Layer 2 of a small transformer language model trained on English Wikipedia (10 layers, counted from 0, width 64).
In attention head 0, each number of a token's query is one row of weights dot the token's vector x plus its bias. The head spreads its attention over the tokens so far by the softmax of query dot key.

Query weights of the head. A number n stands for (n - 500) times 0.00046.
q0 (bias 0.516): 533 460 645 499 548 249 543 437 365 634 315 463 374 616 492 567 558 588 404 574 651 481 585 689 453 446 544 291 424 434 287 492 399 623 470 535 557 579 551 400 604 617 454 359 596 330 535 415 421 682 396 643 593 422 517 577 556 293 427 708 442 653 353 403
q1 (bias -0.106): 420 429 686 464 278 509 668 458 488 408 721 457 299 540 731 419 443 295 175 453 208 534 514 629 462 484 551 495 547 314 563 539 638 592 477 543 548 421 482 556 496 773 601 629 378 498 531 464 645 374 672 505 663 394 695 468 560 616 533 392 588 374 571 502
q2 (bias -0.189): 609 600 408 264 365 359 587 557 350 338 497 559 540 481 388 626 331 442 379 474 721 548 442 503 297 481 547 627 753 459 620 397 608 384 404 339 572 610 460 815 553 583 417 563 208 263 541 625 365 444 594 463 638 372 464 229 698 747 581 526 383 481 582 563
q3 (bias 0.108): 460 433 508 483 365 426 495 565 428 472 470 309 680 608 383 637 493 516 472 595 597 392 533 342 670 377 632 500 593 702 420 381 286 453 621 495 660 578 318 507 422 423 413 566 574 374 603 611 334 509 597 491 686 689 408 508 510 606 411 499 499 450 292 404
q4 (bias -0.326): 508 507 610 494 683 451 466 302 391 641 368 558 604 686 670 541 576 365 503 526 735 480 562 637 304 522 489 588 435 232 424 647 545 542 771 537 385 267 494 501 502 630 331 426 552 423 319 577 455 460 676 624 587 613 551 618 331 387 529 616 500 553 585 461
q5 (bias -0.146): 528 548 583 575 537 438 506 498 569 629 590 350 602 610 589 435 462 444 447 403 662 473 559 577 583 524 513 613 503 464 506 558 396 553 546 427 406 489 570 534 577 453 486 491 499 458 393 252 568 488 365 463 415 478 608 437 525 620 557 406 720 590 388 552
q6 (bias -0.323): 604 941 645 375 708 504 439 431 468 618 481 256 471 431 682 502 408 526 523 368 426 208 489 530 427 515 569 699 635 400 607 203 631 595 555 412 430 479 405 690 563 408 489 698 462 811 513 691 447 222 321 542 481 368 830 436 518 463 503 511 373 358 343 557
q7 (bias -0.031): 420 468 700 454 267 436 552 527 510 344 330 362 343 544 689 765 230 727 684 473 396 563 517 437 384 117 514 278 445 422 548 590 592 317 721 635 550 553 199 517 586 488 578 449 245 463 389 432 531 263 457 533 582 524 760 535 468 495 509 420 642 683 446 377
q8 (bias -0.233): 397 643 672 665 632 501 516 619 646 401 404 639 566 305 470 335 642 629 431 532 365 414 595 400 538 608 714 434 710 552 536 575 441 477 563 453 401 488 629 497 590 448 268 512 669 644 666 275 563 572 366 525 584 589 310 556 315 391 392 452 459 206 316 599
q9 (bias 0.151): 278 307 455 431 708 294 473 470 331 569 762 320 538 445 586 332 634 626 582 443 849 472 426 531 600 468 667 456 188 266 210 668 490 620 518 517 491 579 612 226 498 638 377 544 353 548 604 354 524 581 817 540 437 547 497 520 390 427 538 797 598 442 441 504
q10 (bias -0.204): 360 604 364 528 515 422 487 399 521 406 495 371 627 426 330 447 421 274 476 455 548 258 496 537 440 458 638 729 541 567 431 485 314 603 481 675 459 367 640 615 656 505 529 471 694 626 666 579 403 553 702 564 515 591 457 651 531 565 717 433 326 449 449 812
q11 (bias -0.241): 424 504 536 597 504 602 550 321 536 436 448 428 303 511 679 654 484 474 575 582 415 556 642 603 441 414 490 493 510 522 563 508 619 533 570 424 498 566 666 554 727 595 456 508 417 622 553 513 604 442 410 405 472 386 254 578 562 404 583 259 436 545 541 462
q12 (bias -0.333): 532 218 604 533 496 390 354 469 486 480 546 505 367 618 805 415 662 511 391 366 648 431 556 420 459 530 552 448 658 408 429 533 622 772 699 202 522 520 752 419 340 583 469 519 201 528 393 688 593 592 290 561 603 608 309 509 521 403 650 647 727 673 566 334
q13 (bias 0.462): 375 408 657 477 489 486 588 504 529 600 548 494 372 624 577 613 720 569 392 399 426 497 376 465 331 680 350 343 289 449 505 657 372 482 523 558 214 437 291 467 373 643 199 521 423 426 486 475 589 754 488 656 420 570 360 821 505 342 476 980 454 318 515 414
q14 (bias 0.080): 320 355 454 441 501 569 404 547 498 531 374 385 468 475 485 411 624 433 590 412 851 524 407 465 555 324 564 549 360 481 517 898 172 306 460 468 592 307 420 262 436 665 395 723 515 537 326 501 453 593 635 393 433 640 701 582 324 350 438 636 659 576 556 417
q15 (bias 0.434): 610 686 386 467 580 475 681 547 730 441 417 467 616 412 486 481 604 427 422 503 626 322 457 410 450 512 378 171 500 440 448 531 706 400 407 577 525 470 230 318 521 527 68 487 792 535 386 476 537 622 494 552 316 511 475 500 521 371 514 481 708 447 467 547
q16 (bias 0.012): 508 819 438 427 806 477 610 572 483 425 310 644 673 480 375 471 369 636 336 488 675 426 429 478 472 531 581 759 536 443 550 334 490 561 490 570 504 469 541 275 693 449 457 485 598 617 428 334 418 473 287 496 582 538 431 109 457 413 664 530 222 368 402 719
q17 (bias 0.132): 529 620 550 671 374 639 482 568 906 363 561 779 328 296 424 476 487 445 450 392 351 651 455 438 537 548 390 262 477 534 523 449 534 393 538 489 673 628 496 532 774 384 764 353 559 459 393 521 474 523 454 552 394 678 542 790 476 629 394 280 604 616 418 543
q18 (bias -0.058): 516 383 673 519 317 488 523 706 447 525 474 404 495 524 526 443 500 566 619 311 515 448 565 258 679 477 420 584 359 766 300 479 340 342 609 605 539 388 432 553 515 588 653 807 599 406 465 336 437 602 582 466 502 591 621 775 523 303 550 570 686 573 358 507
q19 (bias -0.131): 342 478 466 349 555 603 518 593 313 531 673 408 480 497 409 577 578 448 368 329 608 529 607 592 636 483 414 238 573 699 524 692 461 573 612 286 579 473 536 518 613 450 542 608 536 322 637 466 600 607 398 538 557 555 435 624 369 639 448 495 700 527 347 613
q20 (bias -0.277): 291 617 393 699 677 547 630 512 706 377 401 479 390 493 709 435 444 546 447 444 675 507 526 260 509 524 510 358 481 487 456 444 627 315 341 496 504 478 309 604 529 548 590 657 204 504 519 478 617 651 520 620 387 656 411 478 606 490 546 543 497 335 434 527
q21 (bias -0.313): 681 623 411 720 554 349 292 546 696 393 513 540 325 426 505 477 247 474 655 556 355 346 526 712 557 632 442 788 449 435 645 455 681 364 816 271 481 211 634 641 718 493 508 556 349 424 423 730 431 444 250 350 426 586 559 372 522 582 541 334 546 569 464 458
q22 (bias -0.043): 770 378 522 365 540 268 565 483 197 567 784 374 299 480 711 352 450 619 540 273 458 409 546 544 532 685 477 709 621 390 285 493 562 533 671 420 387 327 469 313 503 509 458 560 62 592 426 753 567 500 570 523 594 454 473 484 520 606 473 499 318 484 690 758
q23 (bias -0.164): 603 562 322 387 518 562 396 438 621 404 576 278 285 562 717 525 707 351 614 538 422 530 516 783 374 645 652 547 392 379 657 418 585 583 654 519 407 262 602 346 416 394 558 563 562 691 490 504 579 483 564 388 539 473 423 446 621 405 524 472 640 549 235 442
q24 (bias -0.091): 525 525 592 526 399 581 504 492 267 455 712 376 558 398 393 411 387 440 586 368 400 725 654 635 621 500 402 515 473 593 750 261 663 501 466 599 615 525 369 653 636 217 463 391 298 417 379 483 475 732 225 397 466 458 560 395 495 583 501 684 590 349 262 776
q25 (bias 0.235): 456 480 291 105 215 570 452 553 572 564 544 407 716 504 417 562 738 403 655 614 338 553 521 477 534 560 530 400 555 928 333 565 249 572 356 547 559 599 442 363 540 821 443 544 633 351 417 611 521 711 625 625 678 400 509 740 750 711 587 684 540 404 486 482
q26 (bias -0.082): 306 416 667 517 480 409 449 376 489 464 549 407 320 416 715 380 271 571 643 629 536 565 578 379 342 307 434 223 498 377 596 568 702 461 507 286 496 586 383 118 527 490 575 431 571 551 630 625 665 540 366 567 530 423 496 486 467 414 442 672 608 680 549 458
q27 (bias -0.258): 544 673 405 416 441 398 638 469 409 872 674 645 217 457 379 647 402 574 308 464 593 474 412 482 457 538 392 520 641 340 567 545 307 382 531 549 602 280 499 544 687 492 607 525 662 330 468 425 515 626 376 620 487 559 591 231 312 474 565 486 587 456 343 728
q28 (bias -0.111): 561 553 476 337 456 534 484 451 478 485 516 428 559 573 579 464 607 398 407 652 587 497 597 569 435 668 407 585 699 566 469 406 303 622 535 308 549 563 599 362 316 544 265 452 522 453 416 556 408 455 622 473 447 469 544 347 602 745 525 457 575 401 526 683
q29 (bias -0.107): 689 553 633 398 674 346 436 662 310 550 672 437 682 655 514 417 382 543 251 378 698 545 762 599 592 375 399 659 708 471 690 508 128 636 565 505 628 525 455 353 572 510 586 515 553 435 508 521 548 740 482 433 534 347 343 386 467 729 520 588 699 376 259 531
q30 (bias -0.366): 543 542 586 432 391 499 493 565 491 553 485 570 598 552 273 385 514 443 449 549 437 387 512 527 447 521 542 647 447 667 580 442 132 476 432 401 282 235 495 794 424 256 470 477 316 377 786 605 544 430 503 415 686 698 499 631 431 534 444 619 443 592 502 698
q31 (bias 0.144): 391 485 561 527 559 451 618 657 574 438 398 433 739 422 549 503 566 616 600 541 203 485 345 617 357 564 528 416 458 757 399 375 490 359 400 525 674 269 443 697 262 476 515 454 480 517 474 339 512 630 687 661 676 411 360 547 773 468 397 691 620 537 608 600

Each question shows a short text with each token's key, already scaled and adjusted for position as the last token sees it. A number n stands for (n - 500) times 0.0066.

Then comes the last token's vector x. A number n stands for (n - 500) times 0.0098.

0 "s": 508 424 376 365 662 622 615 478 502 645 426 714 634 253 611 496 430 521 470 433 452 591 466 491 580 332 491 538 527 580 464 373
1 "elected ": 557 422 444 339 698 610 600 477 576 623 466 720 602 258 618 528 432 483 551 439 418 557 549 554 546 339 441 445 612 609 474 486
2 "by ": 485 348 410 383 644 562 594 488 505 604 434 781 595 228 621 487 444 521 508 416 436 609 492 524 543 341 507 532 535 593 517 435
3 "the ": 451 395 416 376 713 588 534 479 502 654 439 735 618 277 641 460 458 478 541 462 491 585 507 476 519 341 527 579 554 619 567 379
4 "San ": 570 438 411 344 682 593 642 490 538 627 485 828 565 248 564 492 438 578 536 480 484 586 534 557 481 447 498 477 507 579 550 437
5 "Fran": 438 470 387 440 694 567 611 522 467 557 462 729 745 355 588 471 385 419 576 519 417 619 590 661 534 408 577 468 561 612 518 454
6 "c": 370 429 438 373 737 495 626 554 520 561 452 648 639 247 522 500 392 589 504 438 512 713 461 502 492 363 570 616 483 542 509 452
7 "is": 334 423 495 363 673 503 668 539 498 638 421 682 596 290 534 489 369 498 464 514 527 674 428 551 514 325 589 542 593 581 515 446
8 "c": 369 428 439 372 734 495 630 555 519 561 450 646 639 244 524 498 396 588 501 437 512 714 460 505 495 362 570 611 483 539 509 452
x: 473 350 624 470 377 344 340 402 569 446 564 467 497 473 506 336 553 528 519 535 476 597 473 459 678 458 750 364 718 545 690 653 445 537 460 552 486 551 624 436 731 753 474 440 500 726 530 630 462 367 586 387 447 421 489 548 384 359 390 505 335 452 455 408
Which token does the last token look at most, and with what share of its attention? 4 "San ", with about 30%

0 "\n\n": 531 418 357 353 659 636 623 463 500 665 411 715 639 252 614 508 430 533 461 424 451 589 462 490 602 317 489 541 523 592 451 350
1 "Mc": 600 377 410 321 661 540 614 459 480 670 445 797 625 219 618 521 442 533 515 475 368 577 549 522 496 403 528 509 535 605 502 510
2 "D": 357 468 423 327 789 528 657 458 497 545 423 727 671 265 515 526 376 520 521 538 494 566 487 485 427 349 490 531 569 514 548 364
3 "on": 363 390 459 387 693 511 571 493 491 552 453 778 648 268 563 478 379 489 514 451 519 708 440 500 465 295 535 550 616 612 537 466
4 "al": 402 398 407 385 744 546 612 565 456 610 444 744 631 252 496 465 397 565 462 520 508 710 509 561 436 365 563 588 578 589 497 477
5 "d ": 465 399 503 343 745 512 648 450 590 626 466 810 563 281 538 506 375 527 542 456 448 559 381 470 469 328 519 559 553 573 563 415
6 "acc": 350 418 510 378 723 531 604 513 516 741 399 587 630 237 563 533 401 535 491 365 530 704 490 498 441 374 407 574 573 581 495 517
7 "ep": 389 397 387 432 675 594 774 584 605 578 495 733 662 289 491 462 391 445 497 524 481 599 478 579 514 383 545 495 638 630 477 485
8 "ted ": 523 387 453 340 744 520 629 476 510 660 470 741 593 234 623 522 492 546 496 373 413 599 459 496 566 302 517 510 556 580 487 467
x: 416 255 540 662 475 340 320 607 586 510 531 425 442 467 277 380 344 395 543 523 470 487 526 648 554 474 803 520 502 506 410 645 638 497 524 432 484 652 722 435 572 558 455 452 485 536 554 484 407 490 649 408 556 442 656 449 446 442 454 486 467 482 352 539
Which token does the last token look at most, and with what share of its attention? 1 "Mc", with about 40%

0 "In ": 523 402 354 354 681 635 617 459 497 678 422 734 653 213 639 503 436 534 468 410 453 594 463 478 597 313 480 544 524 593 460 342
1 "201": 495 448 389 256 767 618 631 437 522 631 386 719 657 235 494 493 427 492 484 455 441 654 573 570 535 381 459 479 648 572 522 464
2 "1": 397 451 429 236 747 582 674 371 505 568 392 748 668 300 489 492 402 466 480 458 506 630 493 500 574 313 555 552 626 533 553 469
3 ", ": 526 414 416 334 712 613 637 422 522 562 404 805 625 248 594 459 457 473 509 418 419 637 483 538 574 319 493 535 640 621 526 385
4 "he ": 486 418 417 377 721 587 553 413 577 699 417 747 696 232 675 474 390 451 549 553 417 602 507 503 504 354 503 456 630 609 535 424
5 "signed ": 596 405 452 340 732 592 627 443 551 672 463 731 631 226 586 521 412 495 530 380 397 578 528 530 537 287 447 391 595 626 484 557
6 "a ": 468 388 393 391 740 597 585 504 527 648 438 779 636 225 651 441 417 487 533 531 500 619 477 499 481 289 525 510 577 641 559 393
7 "5": 374 476 418 283 760 538 570 431 472 521 408 763 712 303 474 438 408 485 479 460 534 714 506 544 569 317 597 566 591 577 551 460
8 "-": 479 442 469 334 736 602 636 460 569 584 446 813 635 336 523 493 392 438 443 578 558 690 511 518 541 352 553 548 671 633 640 403
x: 445 215 569 495 488 269 372 406 709 634 428 482 548 547 374 309 405 420 443 499 513 646 629 633 416 429 699 481 563 499 538 523 555 553 521 373 524 641 585 423 708 560 504 443 450 646 635 374 401 432 383 673 514 400 497 561 553 447 344 479 494 505 468 497
Which token does the last token look at most, and with what share of its attention? 5 "signed ", with about 40%

0 "end ": 529 401 361 329 707 644 651 464 511 693 415 787 656 197 616 507 407 532 460 418 438 605 470 497 600 289 497 545 542 608 458 349
1 "of ": 515 330 386 316 711 591 600 452 504 637 432 815 595 161 660 504 489 529 503 406 412 617 470 506 545 317 537 588 595 624 527 369
2 "the ": 451 376 393 336 766 610 551 476 493 683 417 796 653 218 669 470 440 472 540 452 482 615 507 478 532 294 533 586 571 635 580 345
3 "201": 487 458 389 236 798 632 649 443 533 639 382 741 663 211 466 489 423 490 467 450 441 674 577 589 520 379 460 461 668 583 526 468
4 "2 ": 445 431 391 339 793 574 668 474 551 474 423 828 668 283 517 487 355 461 557 450 462 641 390 548 552 246 584 538 598 610 576 425
5 "season": 532 430 402 241 745 611 602 344 561 668 387 721 614 198 571 481 438 491 463 352 319 608 412 530 495 365 526 346 584 590 498 525
6 ", ": 520 420 415 310 735 632 656 405 529 565 394 828 637 238 583 454 439 461 506 424 433 662 500 548 585 300 491 523 672 634 539 382
7 "Mc": 591 374 406 284 693 557 678 454 505 679 456 856 648 175 588 503 413 539 506 484 372 594 568 555 488 381 554 487 537 637 497 542
8 "D": 303 482 422 304 835 544 703 462 525 537 425 760 696 235 496 512 347 516 512 547 515 585 489 499 408 314 503 518 573 518 555 355
x: 335 389 598 542 531 369 457 292 493 507 535 716 482 525 468 425 397 432 526 511 436 606 628 539 715 581 722 451 579 539 658 681 465 673 455 467 428 451 406 432 644 520 385 454 515 545 600 539 596 387 512 345 610 412 513 572 531 477 490 488 308 528 431 324
Which token does the last token look at most? 5 "season"

0 "ial ": 544 400 335 325 712 657 649 448 517 708 412 799 657 184 639 521 422 517 453 411 439 596 458 491 599 281 489 532 536 616 458 333
1 "ch": 392 381 404 273 765 549 721 471 529 624 380 798 666 203 548 533 311 524 542 424 468 622 442 503 548 267 534 565 577 552 536 454
2 "ampionship": 622 401 294 253 696 664 618 387 538 696 453 762 529 221 552 537 461 478 447 278 363 565 488 561 513 279 474 332 525 583 489 567
3 " ": 435 395 392 316 788 583 699 507 526 580 402 829 647 248 574 494 348 475 538 497 425 625 412 550 582 232 564 519 615 590 556 384
4 "|": 384 419 482 313 773 530 438 456 466 579 381 719 736 161 534 419 377 493 525 422 450 698 623 492 589 311 483 590 607 686 487 350
5 "\n": 478 407 404 268 809 571 628 463 456 597 371 770 665 246 586 499 420 520 555 418 462 685 493 555 584 228 535 595 552 661 478 366
6 "| ": 464 393 441 307 710 620 543 488 516 584 377 823 738 170 578 404 425 469 457 420 480 698 574 511 527 224 427 556 574 576 554 439
7 "201": 476 481 376 211 819 648 668 438 541 642 380 739 678 211 459 480 439 481 474 442 419 674 570 601 521 397 451 451 685 583 520 473
8 "8 ": 402 429 366 341 776 587 640 485 554 435 443 851 696 302 545 453 340 422 584 393 476 637 412 552 592 240 579 576 593 622 603 431
x: 369 198 598 696 384 367 498 366 555 699 552 464 455 410 325 399 455 515 429 538 614 550 617 586 490 438 711 596 608 611 564 571 596 635 427 596 423 557 647 438 532 455 411 426 451 544 414 512 510 451 426 529 588 403 537 508 533 503 493 472 450 459 370 444
Which token does the last token look at most? 2 "ampionship"

0 "signed ": 540 404 376 351 686 634 628 465 517 682 424 751 651 204 629 506 423 529 464 422 447 595 470 480 586 308 487 519 537 598 463 368
1 "a ": 477 377 390 366 736 591 590 482 510 648 421 775 632 221 652 465 417 486 523 505 483 619 477 499 523 285 518 520 585 625 547 389
2 "5": 388 469 415 282 757 545 580 434 467 535 400 766 708 298 493 457 400 475 481 457 520 713 503 538 575 309 587 561 602 567 548 451
3 "-": 483 427 452 321 741 596 633 464 550 596 428 803 637 309 545 507 389 446 451 550 534 687 505 515 560 333 545 546 663 615 621 399
4 "year": 507 426 353 298 702 597 573 381 517 682 456 738 645 189 612 475 460 491 498 383 335 589 460 527 520 354 590 494 532 553 508 544
5 ", ": 524 413 414 332 716 616 637 420 521 574 397 794 626 251 592 458 443 472 502 425 425 639 494 538 582 310 492 518 646 617 535 383
6 "$": 448 429 453 289 725 622 593 392 516 703 427 698 681 212 554 487 426 455 463 478 504 627 567 458 567 334 512 499 643 564 569 392
7 "20 ": 495 430 400 357 788 549 585 492 531 498 424 780 702 274 506 435 388 505 539 418 450 655 489 582 572 312 585 544 593 650 556 452
8 "milli": 556 448 442 336 749 609 573 452 562 656 531 691 710 227 493 523 420 509 472 412 428 727 640 539 619 388 476 518 575 642 502 524
x: 508 497 592 562 315 392 220 504 488 624 718 541 527 502 493 271 275 477 601 571 573 549 523 528 468 512 817 514 482 577 547 519 536 589 423 545 437 546 616 395 624 679 527 364 420 408 521 536 445 482 578 474 319 421 534 450 318 368 164 495 595 467 540 439
Which token does the last token look at most? 4 "year"

0 "el ": 516 415 372 359 669 625 625 461 508 665 415 745 643 238 614 496 414 528 466 442 452 590 451 482 587 329 490 536 538 602 466 362
1 "| ": 488 398 424 332 672 591 540 479 488 601 395 765 655 224 595 449 421 499 479 422 474 638 540 489 560 273 458 558 551 573 527 421
2 "N": 392 445 456 322 761 562 589 499 481 579 408 759 657 286 565 517 393 443 489 506 512 665 544 486 530 309 507 522 602 529 587 394
3 "otes ": 539 416 535 472 727 555 461 445 568 551 472 724 631 277 650 375 475 383 524 432 436 574 463 473 478 343 450 568 669 733 563 377
4 "|": 411 430 488 333 727 530 437 461 466 563 411 677 681 220 549 426 393 496 527 428 463 669 594 482 572 355 491 579 596 651 509 383
5 "\n": 509 410 422 299 758 562 599 477 455 579 400 725 632 292 583 499 435 525 553 428 471 652 483 535 572 287 535 582 538 624 502 390
6 "|---|---|---|---": 448 470 519 401 656 442 329 490 460 614 355 588 741 198 644 377 434 497 462 383 403 654 500 468 530 346 477 583 510 590 515 436
7 "|---|": 419 468 538 344 721 444 408 468 422 626 375 659 722 213 559 400 413 514 451 446 452 641 587 517 565 371 505 514 571 642 473 437
8 "\n": 494 420 423 301 764 553 599 483 452 577 393 717 636 298 578 491 438 525 561 431 469 655 486 541 566 286 541 589 530 632 495 389
x: 444 163 432 555 435 527 579 427 638 546 587 509 420 581 311 305 418 578 340 486 571 727 538 552 629 356 888 598 537 515 511 579 525 570 594 520 494 547 584 400 589 653 478 408 450 554 513 615 522 452 516 323 525 415 545 396 490 392 404 414 452 535 410 486
Which token does the last token look at most? 6 "|---|---|---|---"

0 "9 ": 509 400 325 316 725 667 657 464 507 686 389 792 701 172 634 497 397 527 465 411 438 624 452 492 619 265 479 553 544 609 454 319
1 "and ": 459 313 417 332 729 622 626 446 545 631 430 855 626 112 675 482 475 525 484 427 426 672 484 480 537 323 498 559 638 619 535 350
2 "also ": 377 351 439 408 793 577 526 508 552 710 377 784 681 186 691 464 404 469 569 464 468 700 568 516 525 222 464 567 591 655 546 410
3 "played ": 625 329 405 363 736 641 663 435 626 618 496 814 628 168 622 549 364 457 506 401 355 575 516 515 590 237 447 359 636 615 517 501
4 "a ": 459 363 376 357 788 611 612 496 523 681 413 833 661 174 666 442 384 491 539 534 502 642 460 497 489 243 535 518 590 664 567 370
5 "rol": 517 386 373 313 768 604 741 416 599 683 511 930 653 236 487 515 334 494 449 478 447 545 476 568 588 387 505 501 656 627 523 429
6 "e ": 457 381 423 299 772 560 697 446 593 635 437 882 644 196 586 466 303 519 524 562 494 616 422 522 556 271 563 473 581 628 562 399
7 "in ": 393 342 386 344 734 614 654 497 487 615 419 851 657 171 612 475 374 518 551 390 459 673 412 544 504 220 572 471 580 593 523 378
8 "Pr": 399 464 438 317 809 664 786 558 514 636 438 848 687 280 484 553 310 439 489 442 464 663 575 646 604 349 485 469 583 592 551 436
x: 495 370 647 458 597 422 463 388 602 501 704 541 519 505 534 262 104 541 527 513 576 588 656 520 356 478 717 455 522 558 484 606 488 677 512 459 468 504 519 478 543 481 456 472 581 401 545 481 722 442 643 498 406 519 453 454 654 504 292 333 288 498 360 348
Which token does the last token look at most, and with what share of its attention? 3 "played ", with about 30%

0 "7 ": 509 422 362 357 676 631 622 470 507 644 414 728 659 244 606 498 421 519 472 433 452 597 461 493 591 318 483 539 536 586 465 356
1 "| ": 481 404 429 333 675 589 539 479 495 593 394 766 656 227 585 448 423 490 477 425 472 639 543 497 549 272 453 555 560 575 525 430
2 "4": 407 470 418 278 747 556 586 421 477 539 421 742 698 307 508 477 428 487 483 462 519 688 511 534 568 346 570 560 619 568 538 452
3 "th ": 492 387 447 341 736 548 640 450 584 592 449 790 603 272 557 488 378 519 506 453 475 596 420 499 524 293 539 565 546 595 547 428
4 "|": 407 431 482 341 727 523 446 465 471 558 406 681 685 224 537 435 395 491 525 436 452 662 602 499 569 342 488 564 597 651 500 387
5 "\n": 504 414 419 302 754 562 601 477 460 580 400 722 629 291 582 503 436 520 546 432 467 650 485 537 569 283 533 576 543 623 497 388
6 "| ": 468 406 442 341 671 591 541 491 509 566 397 765 680 229 569 424 429 479 470 434 479 662 552 508 523 265 447 538 563 559 549 454
7 "King": 551 401 432 315 656 617 652 443 487 663 491 837 642 304 549 495 409 499 488 475 404 571 560 556 552 397 604 423 525 607 538 515
8 "st": 435 406 453 368 809 551 626 465 543 599 454 779 637 307 532 531 377 474 489 522 487 657 492 504 515 383 509 545 608 588 597 412
x: 368 344 711 506 436 411 396 511 560 507 553 602 564 499 547 444 467 507 550 503 481 558 686 407 324 471 872 477 632 498 618 534 483 649 440 472 416 563 511 368 756 479 444 369 445 689 507 447 351 609 580 367 405 422 519 567 530 434 305 491 421 528 452 345
Which token does the last token look at most? 7 "King"

0 "c": 510 407 361 348 685 634 631 474 505 665 417 736 662 214 624 499 417 539 473 430 446 616 458 488 587 316 490 560 524 599 465 361
1 "up": 400 414 431 341 733 512 589 494 524 612 464 796 663 270 488 504 366 528 528 473 520 716 481 498 504 324 625 584 611 581 585 436
2 "ation ": 531 439 460 315 793 552 618 419 539 646 428 793 598 243 562 468 403 517 523 533 437 560 433 521 503 322 508 479 592 638 524 382
3 "| ": 476 396 446 323 688 592 531 476 502 592 385 783 674 209 570 430 413 488 472 433 485 657 564 505 541 260 441 547 574 584 547 445
4 "V": 405 444 398 332 745 572 672 503 537 552 436 795 660 185 525 512 425 543 532 470 518 602 523 518 434 377 469 510 553 577 541 345
5 "otes ": 524 417 533 463 750 551 472 446 570 546 468 754 640 263 638 374 470 387 532 445 429 575 460 498 475 322 463 549 677 753 555 374
6 "| ": 467 398 457 319 682 590 522 480 497 586 385 784 676 210 566 410 411 493 470 434 499 668 568 500 536 262 444 548 572 578 561 459
7 "% ": 453 500 481 358 787 572 523 481 503 518 452 803 673 252 540 369 407 451 523 431 456 627 451 519 538 283 487 536 556 646 547 387
8 "| ": 464 401 459 315 683 590 521 479 504 576 386 779 679 209 562 407 423 493 464 434 498 673 576 507 536 264 444 548 581 578 562 460
x: 410 275 530 522 431 368 490 472 533 760 499 460 485 581 519 300 474 397 415 604 504 568 435 606 598 426 788 614 616 541 490 707 482 588 446 544 500 562 577 420 627 513 439 434 519 695 597 485 330 423 319 403 495 431 522 402 499 545 366 488 452 493 377 416
Which two tokens does the last token look at most, in order? 5 "otes ", 0 "c"

0 "es ": 525 414 359 360 680 629 639 464 523 661 418 745 649 224 613 505 416 524 466 432 438 593 446 494 586 312 483 521 533 593 453 361
1 "| ": 480 399 429 325 682 591 539 476 494 599 390 777 664 214 589 445 415 493 476 426 474 645 547 496 554 265 451 557 561 578 530 427
2 "M": 451 431 415 298 742 555 653 506 488 623 448 752 643 213 577 495 404 541 497 473 493 650 548 509 466 287 538 548 497 538 556 447
3 "ember ": 567 428 502 361 703 615 600 453 670 707 437 779 527 251 649 503 444 443 476 464 473 598 480 572 515 355 441 468 601 662 552 459
4 "of ": 516 337 412 331 679 554 602 456 502 619 457 794 562 188 636 494 518 537 500 404 410 608 452 513 520 358 557 571 587 615 529 408
5 "King": 556 386 435 306 653 615 647 443 480 671 482 854 651 281 556 485 400 512 493 476 414 579 563 552 560 393 609 450 514 618 535 513
6 "st": 428 401 458 363 825 546 622 466 538 604 448 791 646 302 523 532 368 480 494 521 498 668 498 499 513 381 509 568 609 595 598 409
7 "on ": 391 383 454 375 701 531 577 494 491 581 446 807 651 236 602 464 360 508 547 464 504 650 427 505 494 300 546 482 594 616 542 408
8 "City ": 602 423 440 308 734 570 610 461 546 633 438 820 604 227 560 471 370 539 518 488 410 624 492 558 502 408 517 400 532 611 526 476
x: 457 529 448 537 338 356 345 455 646 558 615 525 418 615 291 418 443 505 418 529 580 518 633 580 570 394 814 475 634 524 433 610 533 784 508 557 386 484 624 316 613 365 398 469 506 664 564 536 426 379 586 447 455 428 532 497 605 556 375 493 430 477 451 406
Which token does the last token look at most? 3 "ember "

0 "ting ": 529 417 370 355 672 623 627 462 515 663 427 734 634 241 621 505 434 526 468 426 440 583 458 488 593 325 482 530 526 595 451 374
1 "def": 557 424 464 393 719 613 617 378 681 587 494 685 672 278 573 570 434 440 515 484 496 609 593 481 492 445 400 632 631 679 525 459
2 "en": 368 383 494 355 691 510 643 532 516 546 391 806 638 262 512 504 365 518 496 466 473 632 414 546 509 355 562 532 614 561 503 455
3 "sive ": 563 402 428 335 751 570 578 457 567 678 454 774 578 259 608 491 423 501 502 466 443 559 484 525 567 347 503 475 583 632 546 427
4 "lin": 408 386 478 365 713 459 576 509 475 628 394 699 699 280 517 484 367 494 478 379 475 695 503 544 555 309 550 586 521 605 487 551
5 "em": 443 405 451 346 704 606 637 548 552 672 454 730 617 251 581 467 373 493 523 513 488 656 529 503 498 301 543 558 577 596 527 473
6 "an ": 415 439 463 408 752 572 552 545 515 622 425 777 642 292 605 491 358 465 551 556 513 632 489 533 500 318 493 488 602 636 553 401
7 "for ": 470 327 458 407 657 599 589 465 517 594 495 778 633 210 651 486 488 481 495 394 459 606 496 518 515 346 514 524 603 625 520 387
8 "the ": 432 396 415 361 733 598 556 480 508 665 434 745 630 263 641 449 459 480 546 461 493 597 511 480 518 329 531 580 545 621 564 375
x: 442 305 568 591 498 285 544 537 601 405 588 399 535 447 479 387 558 368 420 535 537 644 556 654 519 393 875 594 593 452 477 636 550 594 445 562 457 569 544 451 512 505 428 363 489 617 644 510 468 500 365 416 637 319 589 560 635 439 345 405 449 512 443 422
Which two tokens does the last token look at most, in order? 3 "sive ", 0 "ting "